Layer 5 of a small transformer language model trained on English Wikipedia (15 layers, counted from 0, width 128).
A neuron's activation on a vector x is GELU(gate . x + bias) times (in . x + bias), where the dot is the dot product.

Input weights of the MLP neurons that the questions are about. A number n stands for n times 0.0052.
n7 gate (bias -0.290): -13 -45 43 17 -7 -30 6 -51 34 13 2 -23 25 -10 -12 32 -1 -7 10 -20 -2 -6 28 21 3 50 7 -1 -9 10 -69 10 -17 -48 18 15 1 48 20 -34 75 15 -18 -26 13 -38 48 50 -20 34 48 3 34 -7 0 -12 -41 -28 17 -26 6 22 18 1 26 -6 -10 35 -38 14 -13 6 -5 53 -10 -17 2 2 -6 -36 -7 -56 -23 -44 4 6 34 28 -5 22 -22 -1 -6 14 0 1 -31 -1 29 4 -41 -19 32 23 11 0 -26 -9 22 20 9 -9 -41 9 20 -27 -38 26 -2 12 13 20 -1 -26 26 -19 -58 -36
n47 gate (bias -0.048): 20 36 -68 -48 -7 -37 28 33 -25 -22 6 16 -41 24 36 33 16 -30 24 5 -53 17 -5 -2 -66 30 9 15 -31 33 33 37 -65 -44 72 -12 -10 50 -8 6 28 -43 40 5 -4 2 29 -6 -22 -8 11 25 -27 -19 31 28 -17 -41 26 -26 17 51 -15 -20 3 -24 19 7 22 6 -2 -4 -36 17 -13 -14 50 29 -37 -11 5 6 24 2 -16 -19 -3 9 33 27 -49 6 56 24 51 -12 -4 -14 -26 -12 -19 18 25 1 19 -3 35 6 -12 -64 17 38 30 -68 5 12 -20 5 5 13 -22 -9 -13 53 -89 -6 26 -21
n220 gate (bias -0.283): -17 -7 21 5 40 5 -34 -37 31 -2 33 17 -46 36 16 33 22 67 -16 -7 -25 13 14 -34 15 -16 24 -37 -12 26 46 18 -29 -8 -34 27 -22 15 56 -10 5 13 -20 7 9 19 -23 3 17 60 32 -1 78 -15 18 -32 -23 0 -26 9 11 -17 -49 -20 8 11 46 9 22 8 -28 -1 10 14 -22 -13 26 -26 -7 11 -2 -39 -36 2 14 -21 32 -31 -13 10 -5 39 -30 -36 6 -9 26 -5 -8 -2 -11 19 4 8 31 43 -7 -4 -42 -33 -14 -7 -37 -51 -23 -2 27 -25 26 5 33 4 -2 35 -36 -23 49 -24
n230 gate (bias -0.228): 54 11 -10 -13 38 -49 -17 -40 -33 29 -5 3 -30 -15 27 25 -22 16 8 48 -14 22 35 5 12 6 6 -23 12 -19 -8 15 -42 -31 -28 -9 -9 -8 33 -7 0 2 -6 39 -18 21 4 35 -1 -8 33 -19 -11 -5 -5 55 -53 -18 5 18 -71 25 -33 12 15 -12 -38 -16 -39 -29 18 -11 -39 45 -16 -17 -12 63 34 -9 -26 -17 -22 15 -43 -19 14 21 -31 -4 2 29 -5 29 -53 7 4 10 17 40 -24 43 0 30 9 -19 -1 -38 -43 -22 20 -14 -15 -32 -15 32 -17 8 23 13 5 -9 22 6 18 10 8 -14
n390 gate (bias -0.295): -1 12 0 10 -14 -11 -2 4 -53 21 8 17 40 -23 -6 36 -27 23 6 -2 -17 -14 12 7 -24 -5 10 -33 4 -12 11 8 -17 -41 -11 33 -37 7 40 0 19 26 2 -44 4 -49 4 16 -7 27 18 -14 34 13 -4 -15 -16 26 -38 -20 26 32 -7 20 -40 29 5 -24 -21 31 35 26 7 -40 35 13 25 17 -20 5 -44 -34 -48 31 9 5 -14 -36 -28 -27 11 -5 9 -22 -37 -7 2 6 -12 -31 -29 10 49 30 50 48 -37 9 15 23 34 18 -20 40 10 -59 -52 8 30 -7 -2 21 32 -7 7 5 -29 -4
n417 gate (bias -0.273): 6 -10 34 -7 19 -6 13 -66 -27 7 -5 52 33 -7 -1 47 -20 -6 -19 9 33 -9 -6 31 -18 6 2 14 -34 0 -28 29 -8 -21 3 4 -50 -38 57 24 45 25 -1 -14 -29 21 -1 -2 20 -5 6 20 41 11 45 -33 -4 7 -32 -1 2 29 41 51 16 -9 2 15 -13 -2 -48 24 15 32 22 25 -21 10 39 -21 6 29 44 -15 -20 -15 6 -15 1 77 21 -27 -53 2 -16 -4 -41 6 -43 5 -6 40 39 2 39 -16 41 -3 -26 -16 44 3 3 10 -10 -11 7 -11 -20 -15 32 21 3 -9 27 -11 -12 -10
n428 gate (bias -0.237): 15 -11 10 26 -11 53 22 -74 32 4 5 -39 19 22 -1 34 3 20 -34 -24 14 1 19 17 5 -26 14 -6 -20 18 11 49 -13 -4 -12 11 -8 3 10 -19 14 37 -2 0 -6 1 6 -21 30 -37 7 -52 37 -55 -8 -7 -2 4 37 -24 -12 -7 -9 19 -36 37 41 11 -4 2 -13 10 18 6 -19 65 1 -28 42 -8 -36 16 -10 4 2 -23 27 5 -24 15 -8 4 -24 14 -15 -27 40 0 -6 -33 45 -20 -7 1 62 -18 -32 27 -6 25 -2 -5 -35 -9 -8 -25 -61 -17 -33 -31 94 -34 22 17 23 8 -47 -35
n451 gate (bias -0.161): 0 -37 -9 2 -3 -8 39 -49 -9 13 28 -32 -3 1 40 6 -4 -14 22 -10 -20 -13 -14 -7 11 -8 -28 -26 -26 -15 -93 -7 -7 -22 -7 2 22 8 -17 36 1 8 24 -8 27 -14 15 -15 -24 -8 32 -10 3 28 13 26 15 -22 61 -27 34 21 -7 44 1 3 20 36 -23 -9 -4 4 1 -4 3 27 -35 4 56 -2 -6 -29 -24 -12 40 14 -2 -42 -34 8 5 33 38 -35 29 9 19 -27 10 -30 16 -16 35 -7 23 -4 1 18 -1 -23 15 -33 13 -16 -6 -32 -49 15 24 31 -5 -4 -46 36 36 -31 -1 -22
n470 gate (bias 0.006): -5 4 14 -23 29 20 -4 -2 25 -16 -73 18 -7 -29 29 -6 -2 41 -1 -2 -32 -31 25 4 -19 1 -11 12 8 13 14 5 15 1 12 13 -6 -12 16 -39 -58 -8 -21 -3 -7 -29 20 -6 30 11 -25 -34 -42 23 10 18 -26 -9 11 -9 -16 -38 -13 -36 -13 -8 7 -7 47 -23 -40 -2 -15 -12 35 -14 -31 -30 13 8 23 6 38 -19 27 4 -20 -21 -14 37 -25 -27 10 -28 2 6 13 -36 -3 12 14 1 3 -8 37 10 -6 4 -5 9 43 42 3 37 1 15 24 -27 3 11 -15 -16 -16 6 -6 -39 59 -10
n486 gate (bias -0.196): -11 -16 7 -2 52 -5 41 7 19 5 -27 -12 3 -12 5 15 13 14 40 -7 -10 -21 49 -10 18 -5 22 -24 -2 -21 -7 -4 5 -35 12 31 14 -37 37 -31 -8 7 -46 -32 5 -14 -13 8 45 -30 0 11 22 -19 66 2 -2 -15 16 -17 45 35 17 21 12 -3 17 20 0 -1 -20 -11 -11 -19 27 -15 42 30 3 19 -30 17 14 24 -8 -3 -24 4 -1 28 4 13 22 4 2 58 35 -25 55 -18 -52 10 13 9 -23 -35 -28 24 14 -20 -35 20 -13 16 -33 -46 -58 14 33 61 -19 -28 -25 14 -53 20 13 4
n7 in (bias 0.150): 37 -33 -47 -25 48 -26 -12 7 15 -53 -62 8 -47 -3 -23 -22 55 5 -11 4 -5 -13 26 22 14 -10 -19 -39 -4 -23 -32 39 67 -32 -15 -38 -28 5 -70 -40 2 -27 7 -22 4 22 -15 34 28 9 20 -37 -26 -15 4 -25 -42 -4 9 -2 -63 -24 -24 -22 5 -16 3 -20 -7 -27 -19 14 3 -31 23 14 -34 -56 -20 5 -6 -6 13 -56 -33 17 4 18 -18 9 17 12 27 66 24 21 4 28 44 -31 23 -61 14 -10 -19 4 -6 19 43 -3 -33 -21 1 63 29 24 -23 -14 49 46 14 -12 -87 -12 -13 -17 12 -4
n47 in (bias -0.138): 32 6 -11 22 -34 -9 51 1 -44 -22 10 3 31 -14 17 25 24 -26 -29 32 -82 -12 19 -5 -1 15 -31 1 -4 52 17 22 -38 -10 14 -29 25 24 -14 -33 -46 15 21 9 -4 18 -14 -25 22 21 4 42 -15 -2 -6 -27 -6 -43 35 -39 -6 9 -23 25 -20 23 25 12 -18 -23 6 -21 -23 35 -17 -44 8 24 -24 50 -21 -3 7 -19 -32 -16 20 -33 -13 54 13 50 37 22 -43 -2 -1 0 14 26 18 -35 13 -24 -6 -49 37 0 -12 -8 58 2 4 -13 -16 -27 21 9 -18 19 -18 9 1 22 -48 7 -29 32
n220 in (bias -0.087): 13 24 9 -9 -3 -21 55 -12 19 -18 -15 -27 19 -30 -16 11 61 4 9 -52 -1 7 -13 9 3 20 -11 10 -24 -8 -46 -16 32 7 -72 -7 -26 -19 -20 -42 -12 7 0 16 8 -5 -24 29 16 48 -5 35 -8 -2 15 20 -26 -32 -13 -8 57 -50 12 28 13 35 15 50 -42 13 24 -38 -9 -58 2 32 27 8 -9 6 3 1 6 26 52 10 -7 -11 -34 15 -10 -24 -38 18 14 10 19 -4 2 -19 32 5 19 54 12 47 -10 5 3 2 -19 -8 21 46 -5 27 8 6 -40 22 -26 -19 30 -42 -16 62 -27 -6
n230 in (bias -0.009): 16 46 8 11 -26 15 22 -30 7 21 -16 -3 -8 -50 -32 -7 -44 43 14 23 -27 75 -1 -2 -13 5 0 -37 -19 12 -94 -9 5 15 -12 1 -23 -3 -12 21 -4 2 10 36 -15 -12 15 -83 24 -46 18 -25 -47 15 12 -51 -7 -30 43 -6 41 12 -21 29 12 -14 -41 23 -13 -2 -30 4 -6 -32 -9 -4 -29 8 32 62 30 -4 24 25 9 9 -39 -18 8 -3 10 -11 16 3 -18 37 -4 32 16 41 -17 60 30 9 -20 -7 -9 20 2 -24 50 -7 26 52 -6 -38 -59 22 10 25 25 -8 -6 -7 -8 -5 -27 -26
n390 in (bias 0.073): -16 22 -35 -4 -34 -2 -69 27 -32 18 32 59 -42 8 -31 -7 3 10 23 35 9 -22 -10 23 -8 0 -21 50 -22 29 18 -6 -69 -27 -4 -18 9 -4 9 -37 -29 21 22 -5 7 17 -41 26 -7 -11 -3 -1 -10 9 -39 -33 62 -8 28 12 2 -12 -13 -12 19 -33 37 -27 -13 14 21 -18 8 -12 65 -8 15 37 -1 -52 -26 16 28 14 38 -15 -11 1 43 83 -12 1 30 -20 -32 24 -45 17 -23 -32 67 36 20 -4 -19 4 30 -8 -5 12 -18 -25 42 30 15 6 16 -14 -33 -27 -12 10 -66 -6 18 32 -12 66
n417 in (bias -0.038): -63 1 -2 45 -20 -12 10 10 -13 -3 -30 -6 34 -24 11 27 -17 -30 -10 -53 -7 21 -27 -1 -1 -7 7 24 -88 24 14 46 38 16 -17 28 2 44 20 -11 -3 13 55 19 -19 11 -21 -7 29 -42 32 50 1 -44 -8 4 35 -46 52 23 56 -44 9 43 16 23 -31 -47 -3 25 -7 -9 2 38 23 42 -27 24 27 12 -22 -2 22 -7 0 3 5 0 30 47 6 -19 18 15 -3 -41 19 0 14 -8 3 17 33 6 -7 -56 49 -5 12 13 -38 35 -17 24 -5 42 25 -11 -41 -27 4 6 -12 27 -35 3 -51 14
n428 in (bias 0.064): -19 -37 -41 34 -27 17 -38 5 22 -25 1 -37 9 17 -7 10 4 -7 -63 -1 21 48 -1 48 -30 -44 -30 -4 -45 6 34 28 28 3 9 10 21 -7 23 19 -9 -10 -22 4 -13 -30 -37 -20 5 3 -4 2 18 8 31 18 8 33 3 -52 -66 -2 19 2 -18 -9 24 23 -6 -28 -36 48 25 -65 74 11 -8 4 -50 -24 7 15 8 -2 -22 -16 -4 19 -6 -5 45 -25 -11 33 -14 26 -16 -1 17 -4 9 16 5 21 12 -18 4 -28 83 0 -7 5 -40 44 -22 17 -28 0 -21 -6 42 -22 -12 9 -8 35 -13 -6
n451 in (bias -0.044): 22 34 44 -5 -26 11 -2 -35 -9 4 -31 -12 -6 -28 4 12 49 38 -8 -36 -10 8 55 -14 -4 28 9 -8 -6 36 28 30 -60 28 0 -30 51 11 19 -10 -29 39 19 -22 -13 -4 25 -3 18 33 54 -1 -32 -60 4 -21 -15 -29 -68 24 57 8 -12 26 55 22 31 9 7 4 46 -18 -5 1 -29 58 -15 -5 -11 11 34 -33 40 -19 -27 10 18 13 -22 -38 -60 -1 44 54 1 -1 64 21 13 26 16 -29 34 38 -26 -2 -31 -3 4 -20 -65 -13 17 42 -9 40 32 -16 -35 -15 -8 -29 35 -37 13 -20 14 36
n470 in (bias 0.203): -19 12 -63 -20 -9 8 14 -3 -21 -31 -62 11 30 27 21 -30 8 10 -1 1 -14 -5 30 -21 23 -25 -33 62 -2 -14 2 29 -1 -14 37 16 -1 26 19 10 -12 -22 -16 16 33 17 12 6 -25 -20 -18 -3 15 7 -3 31 8 20 -1 10 -38 4 -53 -40 31 -16 5 -8 -10 14 4 1 -3 -40 -20 13 9 -28 0 -7 7 8 -7 -16 14 45 -36 -17 23 9 -1 2 15 -52 3 -33 66 -7 -35 -27 22 -3 5 1 14 7 -33 -1 16 37 28 23 -4 46 31 23 -3 -27 -1 -29 -11 -10 30 -8 1 14 -32 -3
n486 in (bias -0.013): 14 -32 -19 -85 -10 -2 -4 7 -14 1 -13 -40 -36 12 20 -8 8 19 56 44 2 10 -7 -28 22 -14 52 28 -13 -18 13 29 2 3 -40 -17 -44 -27 7 41 -28 0 -5 22 -1 -49 -10 -22 -2 18 -13 33 -17 14 35 18 15 -1 15 29 -28 12 -9 -22 36 -13 1 7 20 -6 -1 -28 44 -16 39 -66 1 58 -22 8 -55 3 9 2 -14 -9 -16 4 0 -33 -8 -1 3 48 -7 -25 -9 39 -27 -6 -67 16 -2 -8 -44 -19 -10 -3 -4 7 -51 33 8 -13 -58 -13 16 29 -9 -7 -48 5 -30 35 -75 -24 58 -44

Each question shows a token from some text and the vector x that enters the MLP there. A number n stands for n times 0.048.

"0": 15 -15 0 28 22 -19 -21 4 21 -11 -12 -13 -16 8 11 -7 1 -11 25 -13 34 28 -16 -20 2 -21 -9 -10 1 -7 -13 -13 17 27 14 -5 -17 -3 14 33 -14 -8 -5 16 10 14 -7 -5 35 -4 20 23 -3 -29 7 9 24 14 6 17 -13 11 20 -6 6 30 -21 -6 -10 18 2 18 1 7 -8 -7 13 -1 -20 23 47 -7 -16 -5 -33 28 1 2 15 -5 12 -9 7 -31 9 -31 14 13 -19 -2 -2 3 -13 -14 12 -40 -1 -8 -4 -17 -1 8 1 -5 2 -4 -8 -11 1 23 2 0 16 5 -11 -23 -12 -2
Which two neurons fire most, strongest first? n47, n451

" ": -3 -1 -6 5 14 -9 3 32 2 -1 -1 2 3 -5 -3 -10 -2 -1 -6 8 3 10 1 6 11 6 14 30 11 2 2 -12 -2 21 -7 8 -11 -1 2 3 -16 -11 -39 8 -2 -4 6 0 7 5 11 -6 -24 4 14 9 -7 7 1 -7 -4 12 3 1 -7 -11 0 16 4 -8 -9 -11 3 2 2 -21 36 1 14 -15 -4 12 -9 12 -4 51 -23 4 -4 0 21 -23 1 11 1 14 4 25 10 -2 4 10 -10 8 -10 14 4 -6 6 -3 6 4 8 7 -4 0 1 -6 7 -2 10 8 -27 -1 -1 4 9 2
Which neuron fires most, and how strongly? n486, at about 1.7

"ico": -7 -14 -6 -9 -8 7 0 23 13 -20 -2 -20 18 -24 -12 -9 4 -5 -18 21 -4 -11 -6 12 8 -11 1 -1 -11 10 6 -17 0 16 -5 -20 -15 1 -16 -14 -4 0 -11 -4 1 5 -18 6 8 -8 -25 19 8 -4 -21 6 8 22 24 -15 -9 -12 17 18 1 9 5 11 24 -10 -10 29 -14 -10 -26 32 0 -1 -13 19 -9 -13 -5 -5 26 -17 -40 -10 8 4 7 -48 -5 17 -17 2 -7 -11 -16 -8 -10 -23 -21 19 0 22 2 14 2 -11 -8 4 10 -6 -7 -9 3 6 -13 1 44 3 2 13 0 64 13 12
Which neuron lights up most? n428

")": 5 -19 -3 -5 5 -5 -7 13 18 -35 10 0 16 12 -6 -10 -6 -9 3 7 9 21 -12 4 -5 -8 -13 -6 0 -3 12 -13 -5 11 22 4 -1 4 11 -2 -5 -10 8 -21 20 6 -1 5 8 5 -48 17 -23 17 5 -23 25 7 -26 6 8 -8 -3 7 -5 -33 -7 10 -14 33 5 -4 2 -32 8 -6 3 2 -10 -15 -19 1 -7 0 4 30 -29 -25 -13 -7 8 -19 13 -12 3 10 9 -13 -17 -2 0 9 -15 -7 -14 6 -15 -8 -1 8 13 -1 18 10 -18 4 -7 23 9 11 19 -5 0 -11 -1 40 5 29
Which neuron lights up most? n390

" All": 16 -30 4 -4 -12 -2 7 -3 -21 25 -13 8 15 19 -16 -7 2 -24 -11 5 5 -17 17 -6 -7 8 -14 10 8 8 -1 17 6 -17 -28 3 30 -37 17 3 0 -24 8 0 -16 -2 -16 -1 29 12 15 11 -27 -10 -14 -8 4 -14 3 15 23 14 -10 24 -2 -28 -14 -1 -7 0 16 -11 15 2 9 6 -17 -9 -8 8 0 8 -17 -7 -11 39 6 10 -24 16 11 12 2 -12 -11 -31 -19 15 28 -1 0 -7 -9 -11 7 11 -30 -8 19 8 7 23 -5 29 -1 1 -20 -19 -6 -18 -4 33 -15 -8 -8 6 13 22
Which three neurons fire most, strongest first? n390, n417, n7

" San": -7 1 4 9 2 -9 21 13 -23 -16 -18 -30 -10 10 -6 -8 -5 -4 -11 11 6 6 -40 0 -8 16 -7 2 15 -6 11 -28 36 20 -3 -13 0 -10 8 -2 7 -18 -4 -1 -12 -26 34 -2 4 -1 -6 11 13 -16 -15 -5 20 1 9 -1 -1 -21 -14 8 31 2 20 -18 17 8 16 0 -1 -10 -26 36 8 -17 -3 -9 6 -6 9 3 -12 23 4 2 -4 2 -9 32 9 -24 -14 -3 -16 22 0 5 -26 14 -10 -8 6 -17 10 19 -5 23 -17 -2 0 -12 0 -6 1 -1 -26 -10 -13 39 12 17 28 -5 16 34
Which neuron lights up most? n428

" and": 4 -17 -10 -34 -16 7 -12 -16 -9 -39 -33 -11 10 -11 -17 -7 16 10 -16 4 -8 -8 23 -4 4 -27 -9 -2 -16 -11 8 -7 0 -24 12 -7 9 -43 5 -13 -2 -1 -6 9 -13 6 -43 -3 8 -8 -27 -4 21 -20 -19 -14 -11 -16 9 23 -14 -1 14 17 -5 0 -1 10 -12 29 11 -12 24 -16 -21 -4 22 -9 2 18 1 3 -3 -12 -15 36 -8 5 -14 -12 -11 -6 -9 9 -5 11 5 14 -5 -25 -3 -16 -6 11 5 4 21 -30 25 1 -20 -18 4 -1 -47 5 -13 9 -8 0 -37 -21 -10 -1 -5 -18 10 -1
Which neuron fires most, and how strongly? n486, at about 4

"4": 0 -17 -9 19 -8 -11 -10 8 -19 15 8 7 4 -11 -3 -8 -9 0 -1 16 -17 -3 7 4 -10 -9 21 -23 0 8 0 5 0 -3 17 9 -24 -5 -9 -2 21 2 10 3 10 -15 -24 2 -2 2 36 17 4 -11 9 -3 19 -6 -14 6 3 1 -2 2 -4 -37 -24 2 3 -2 -3 -1 -8 37 8 -5 13 -10 -31 -26 -1 6 24 12 -23 56 -34 0 18 19 8 13 8 11 5 18 -6 11 -21 -9 -24 -3 -7 -9 -1 -3 -13 -11 -8 4 4 8 -11 7 -1 -7 2 3 -7 10 -10 3 -12 -9 3 -10 9 0
Which neuron lights up most? n486

"-": 15 4 -2 1 14 -4 19 -34 16 18 4 -9 -6 4 9 -9 9 -2 -2 -7 3 25 -8 -10 0 -3 3 -11 -8 2 6 11 12 13 4 1 -4 13 -6 -12 20 3 -2 -1 -3 3 11 7 -3 12 -3 9 -7 -1 0 -1 25 18 -14 1 16 -9 7 -10 16 -9 6 -7 -7 -16 10 0 -10 -20 -15 3 3 -2 -12 5 -20 3 -21 -26 3 63 -14 15 -13 -4 -4 14 -8 0 11 4 3 7 6 16 -1 -15 -13 1 -1 -9 -18 -28 -11 17 1 1 -10 -11 -16 0 8 14 -1 -16 -6 10 -23 5 7 -10 4 -11
Which two neurons fire most, strongest first? n7, n390

" which": -18 -14 -2 -17 0 10 -14 17 -20 -5 17 -1 3 10 -18 -8 -3 -7 10 -10 -9 -5 2 -14 -3 -13 -17 3 -5 8 -17 29 -31 -6 18 -6 9 27 -20 6 4 -22 -17 9 -1 22 0 -5 5 6 -1 0 2 -18 -21 -14 3 -2 -12 4 6 -10 -24 10 5 -2 12 5 15 -9 -17 10 5 -6 -2 23 -6 2 2 5 23 -10 20 22 17 40 -13 3 24 -1 9 -3 -5 -18 14 17 -19 15 8 -1 11 -3 -14 22 -14 13 8 -20 17 -16 24 14 -7 19 -28 3 -23 15 1 6 -1 21 41 3 5 -4 -11 -7
Which neuron lights up most? n486

" the": 6 -23 2 5 -7 -9 -41 7 -20 1 3 -9 -13 7 -7 -5 8 -10 -3 -3 1 -3 -1 -6 10 13 -28 11 17 2 -8 -3 9 4 -3 -12 18 6 -11 8 -5 6 10 -5 15 22 -24 0 -12 0 7 -1 4 -7 -31 -9 -20 7 -9 -5 -6 -1 -15 -20 0 15 10 11 7 1 -2 9 -1 18 2 -16 -14 -16 9 -14 -7 -23 -5 -18 9 66 -8 0 -11 -2 10 31 3 12 -1 -30 1 31 -9 23 20 3 -5 13 2 23 -23 -8 -10 2 -2 5 2 -1 1 -15 -11 -11 -8 23 -12 23 -9 -17 17 2 -3 15
Which neuron fires most, and how strongly? n7, at about 1.2

"'": 6 -2 -12 13 -1 3 -25 2 1 -1 -17 18 16 0 -8 -7 -2 0 -3 13 -6 27 30 -10 4 4 -14 -3 -6 -14 20 -33 -22 13 11 -25 15 -12 -20 0 -33 -4 15 11 -6 24 -3 -11 -21 -10 -24 1 9 13 7 -24 20 21 12 19 -12 -30 -7 -2 -8 42 -1 4 -40 26 -22 33 -11 4 7 -6 36 7 -6 -29 -19 21 -11 -5 20 29 -1 6 -34 -1 15 -2 -4 -20 -15 -1 -2 4 5 -3 8 15 -9 -20 -4 6 -13 4 25 29 -27 2 -5 -15 -15 -18 5 11 16 25 27 5 2 -3 -3 11 -16 29
Which neuron lights up most? n451

"7": -1 -7 -5 18 -8 -14 -48 11 -17 -1 12 -22 8 6 9 -8 -6 -6 6 -9 0 -14 5 4 -11 5 -12 0 13 -14 -15 9 5 2 12 0 11 -26 -19 -12 22 -6 0 1 -23 -26 -16 8 -2 -4 -10 19 -10 -19 8 -15 -25 -7 -6 1 -20 -9 -9 -12 18 -45 -34 -10 11 -4 4 5 -7 19 5 3 9 -5 -42 -22 10 19 -14 9 -14 39 -11 5 7 -8 2 19 8 5 21 -10 -24 -6 -5 4 -31 -10 -7 26 5 10 -5 -6 14 -10 24 -10 -5 1 -5 -13 -21 11 -8 -9 -7 -8 -16 7 13 -67 24 -6
Which neuron lights up most? n7

" North": 3 -35 19 3 -1 1 28 12 -5 13 -7 26 -10 2 -9 -9 6 8 -23 11 -19 -5 -19 -2 -6 28 17 -5 -21 -4 -11 -20 21 1 -1 -4 1 25 -1 -20 -2 4 18 -22 -34 -15 -15 2 14 7 3 19 6 -9 -20 -1 21 16 14 -9 3 -2 0 7 4 -20 4 -5 1 -8 2 9 8 29 9 -9 15 -11 -18 -16 6 0 -12 -3 -12 26 -12 32 15 -1 -7 15 10 -11 -5 -5 -4 0 -11 1 -19 25 -8 -4 -13 -2 3 -6 3 0 15 3 -9 11 -18 30 17 -11 0 -20 -25 28 -8 -15 15 8 12 29
Which neuron lights up most? n230

".": 8 -13 0 -18 -3 -10 35 -2 5 1 5 -1 -7 12 -5 -9 -14 11 11 -5 -11 21 12 10 -20 -10 0 -6 12 16 7 13 4 12 6 -7 -21 2 -10 8 -4 -26 11 -1 12 15 21 -21 4 8 17 3 -16 14 4 -18 10 28 2 28 -9 4 -17 10 10 37 -8 8 -10 23 10 -4 0 20 -15 -2 -19 11 -6 18 -4 -2 -11 -2 -1 54 -13 0 -15 3 6 3 2 16 12 7 -3 1 -5 -11 -19 -16 -4 2 -17 19 2 -39 8 -3 -15 -12 4 20 -5 3 -5 -15 18 -16 8 11 5 -7 11 -1 -4 -6
Which neuron lights up most? n428

"(": -10 -1 -15 -16 -3 3 -41 -13 -7 -12 2 -30 16 11 2 -9 -1 -1 -5 29 -17 -17 -4 -1 -12 3 -2 20 -7 11 16 13 -6 -18 -6 2 27 -14 5 32 -9 7 8 23 4 11 -21 -4 -57 -6 5 9 -30 -29 8 -7 -11 5 -6 10 -31 8 12 7 -23 -4 0 -7 0 5 -2 5 16 -25 2 4 11 -11 -6 -22 37 -1 4 2 37 9 3 0 -30 -21 -4 41 -6 -23 -10 -33 -16 6 23 -8 -16 -5 -5 -17 -4 39 4 -23 5 -3 -38 -3 20 -3 -7 -4 36 4 -11 -11 3 -2 5 -4 13 7 -16 -8
Which neuron lights up most? n230

"5": 4 20 0 28 11 -16 -43 -23 -15 15 23 6 7 -8 15 -6 -6 -1 -12 9 -3 -4 12 17 -2 -4 27 -14 1 -31 33 13 -10 16 5 -12 11 34 -14 2 32 -4 9 8 -20 -18 -13 9 5 6 0 19 -25 -2 14 -14 21 2 -3 -1 11 -4 20 -28 9 -38 2 1 4 -5 11 23 -10 39 -15 2 -6 -3 -23 -7 5 -12 8 -3 -32 46 -19 8 -12 -18 9 19 1 -4 17 1 -22 2 -11 5 -10 -3 -18 7 11 -19 -1 -11 3 10 5 0 -16 5 6 -13 8 2 -11 2 -17 17 -7 -6 -3 -11 13 -1
Which neuron lights up most? n220

" |": 12 -26 -14 7 -10 1 -4 12 3 -15 0 -4 3 -3 8 -9 2 17 6 3 2 -7 2 -20 6 -6 -4 -18 4 0 3 -11 12 3 1 -8 -29 -32 -8 -4 -9 -21 -8 5 -15 5 -8 3 21 5 -43 2 -5 -13 -2 4 -3 -1 3 8 -10 -4 -13 3 0 12 -7 -20 4 14 -6 -1 -3 -1 7 -5 -5 -3 8 12 16 -1 -3 -12 -13 65 14 -7 15 -8 -5 -6 11 -1 2 -8 2 -10 -15 -7 -20 4 -10 -4 4 -20 11 3 2 5 -2 -3 4 -10 5 -11 26 -12 -10 6 -16 -24 -2 -8 16 -37 10 -2
Which neuron lights up most? n470

"3": -6 -13 -4 10 1 -19 7 13 5 17 13 -7 2 2 -3 -9 3 10 -9 5 8 9 20 -2 -5 -11 18 -8 -11 7 -17 -8 2 -1 20 7 -33 -3 13 18 17 -4 -16 5 18 -19 -32 -5 -11 -2 42 27 1 -3 1 7 7 -9 5 13 -7 -11 -5 -1 1 -4 1 13 12 10 -2 8 -29 26 20 -11 16 12 -13 -17 -3 9 29 20 -20 40 -38 10 18 4 10 18 0 14 -5 18 7 20 -5 -8 -14 4 -2 -14 -8 -12 -3 -25 -1 12 0 -4 4 33 0 1 3 6 -15 10 -1 -4 -13 -3 -14 16 -16 -18
Which neuron lights up most? n486

"in": -7 -7 -17 5 -15 -13 -12 16 17 -9 -8 4 -8 -8 -7 -9 20 0 11 10 -11 -6 -15 -18 8 14 -10 -1 29 -4 9 12 8 10 4 17 -6 -7 2 8 1 -20 24 18 -17 -8 13 -1 -6 -2 -11 -17 -18 -9 -7 -24 3 -21 0 -2 7 5 21 -38 15 24 -28 31 -5 -23 -38 -2 1 -6 2 23 -8 12 -8 7 12 25 11 0 33 5 -31 0 -17 -7 4 9 7 13 2 -6 1 13 -16 0 -3 -1 -6 3 -9 37 2 -13 8 4 -3 -6 -14 2 -8 6 -13 14 -5 -26 -2 1 9 -16 0 -14 1 40
Which three neurons fire most, strongest first? n470, n47, n417

"|": 9 22 6 1 -4 -3 10 -25 -15 12 -4 -6 -13 19 24 -8 -1 6 -3 -7 7 12 -9 -11 4 -14 -9 -14 2 8 -4 2 0 6 7 -5 2 11 -9 -16 2 -6 23 -3 10 -4 -5 1 -12 2 8 9 -2 -2 -4 -5 1 12 3 -9 14 -8 6 -15 3 -12 19 9 8 -9 14 8 -6 -18 -3 20 -7 -1 0 7 -10 0 -11 -16 19 63 -14 -7 -7 7 -6 7 6 27 12 5 -4 11 14 -4 -3 13 -8 0 11 -13 1 -19 5 17 6 5 6 -9 -26 -3 7 0 5 -8 -18 25 -3 13 -2 -28 7 -15
Which neuron fires most, and how strongly? n451, at about 1.5

" version": -28 26 6 -7 16 3 2 42 16 6 -13 -5 9 11 -9 -9 6 8 -15 -10 -21 11 1 -15 17 -8 27 -17 12 8 5 -2 -5 11 12 -9 -2 -4 -8 17 12 -13 -7 6 -7 -29 8 3 -42 6 -15 22 -13 -6 -25 18 -10 10 -1 -6 -18 6 -3 -9 -1 7 -20 -4 2 -2 1 -8 4 -17 -4 -12 33 8 1 20 15 -7 1 -7 12 26 -19 13 6 5 -12 -1 -21 -14 23 21 12 -1 -25 0 3 -13 -8 28 -7 33 -7 -27 44 -14 40 8 0 31 -5 -1 3 -12 -10 4 15 -3 16 9 -5 25 21 13
Which neuron fires most, and how strongly? n470, at about 3

",": -4 -11 -2 -22 9 6 -9 -12 -1 -27 -12 -9 4 -3 -12 -10 -12 4 9 1 -5 -2 3 -19 -2 5 -10 12 2 -3 5 5 -6 -25 -8 -8 0 -14 -3 10 5 -3 -10 -5 -10 5 -28 4 -10 5 -13 -8 4 -7 2 -15 -9 -20 -6 24 -25 -6 -8 0 -4 9 -3 -1 -6 8 7 -10 10 -32 0 11 1 0 -18 -2 -1 9 -3 11 -7 52 -7 19 -4 1 -6 -13 -8 4 -11 -8 -18 14 -1 -13 -5 -1 13 21 12 19 4 -16 19 12 -7 2 8 -18 -15 21 7 23 -24 2 -9 -33 -7 -9 -2 -16 4 -9
Which three neurons fire most, strongest first? n47, n470, n417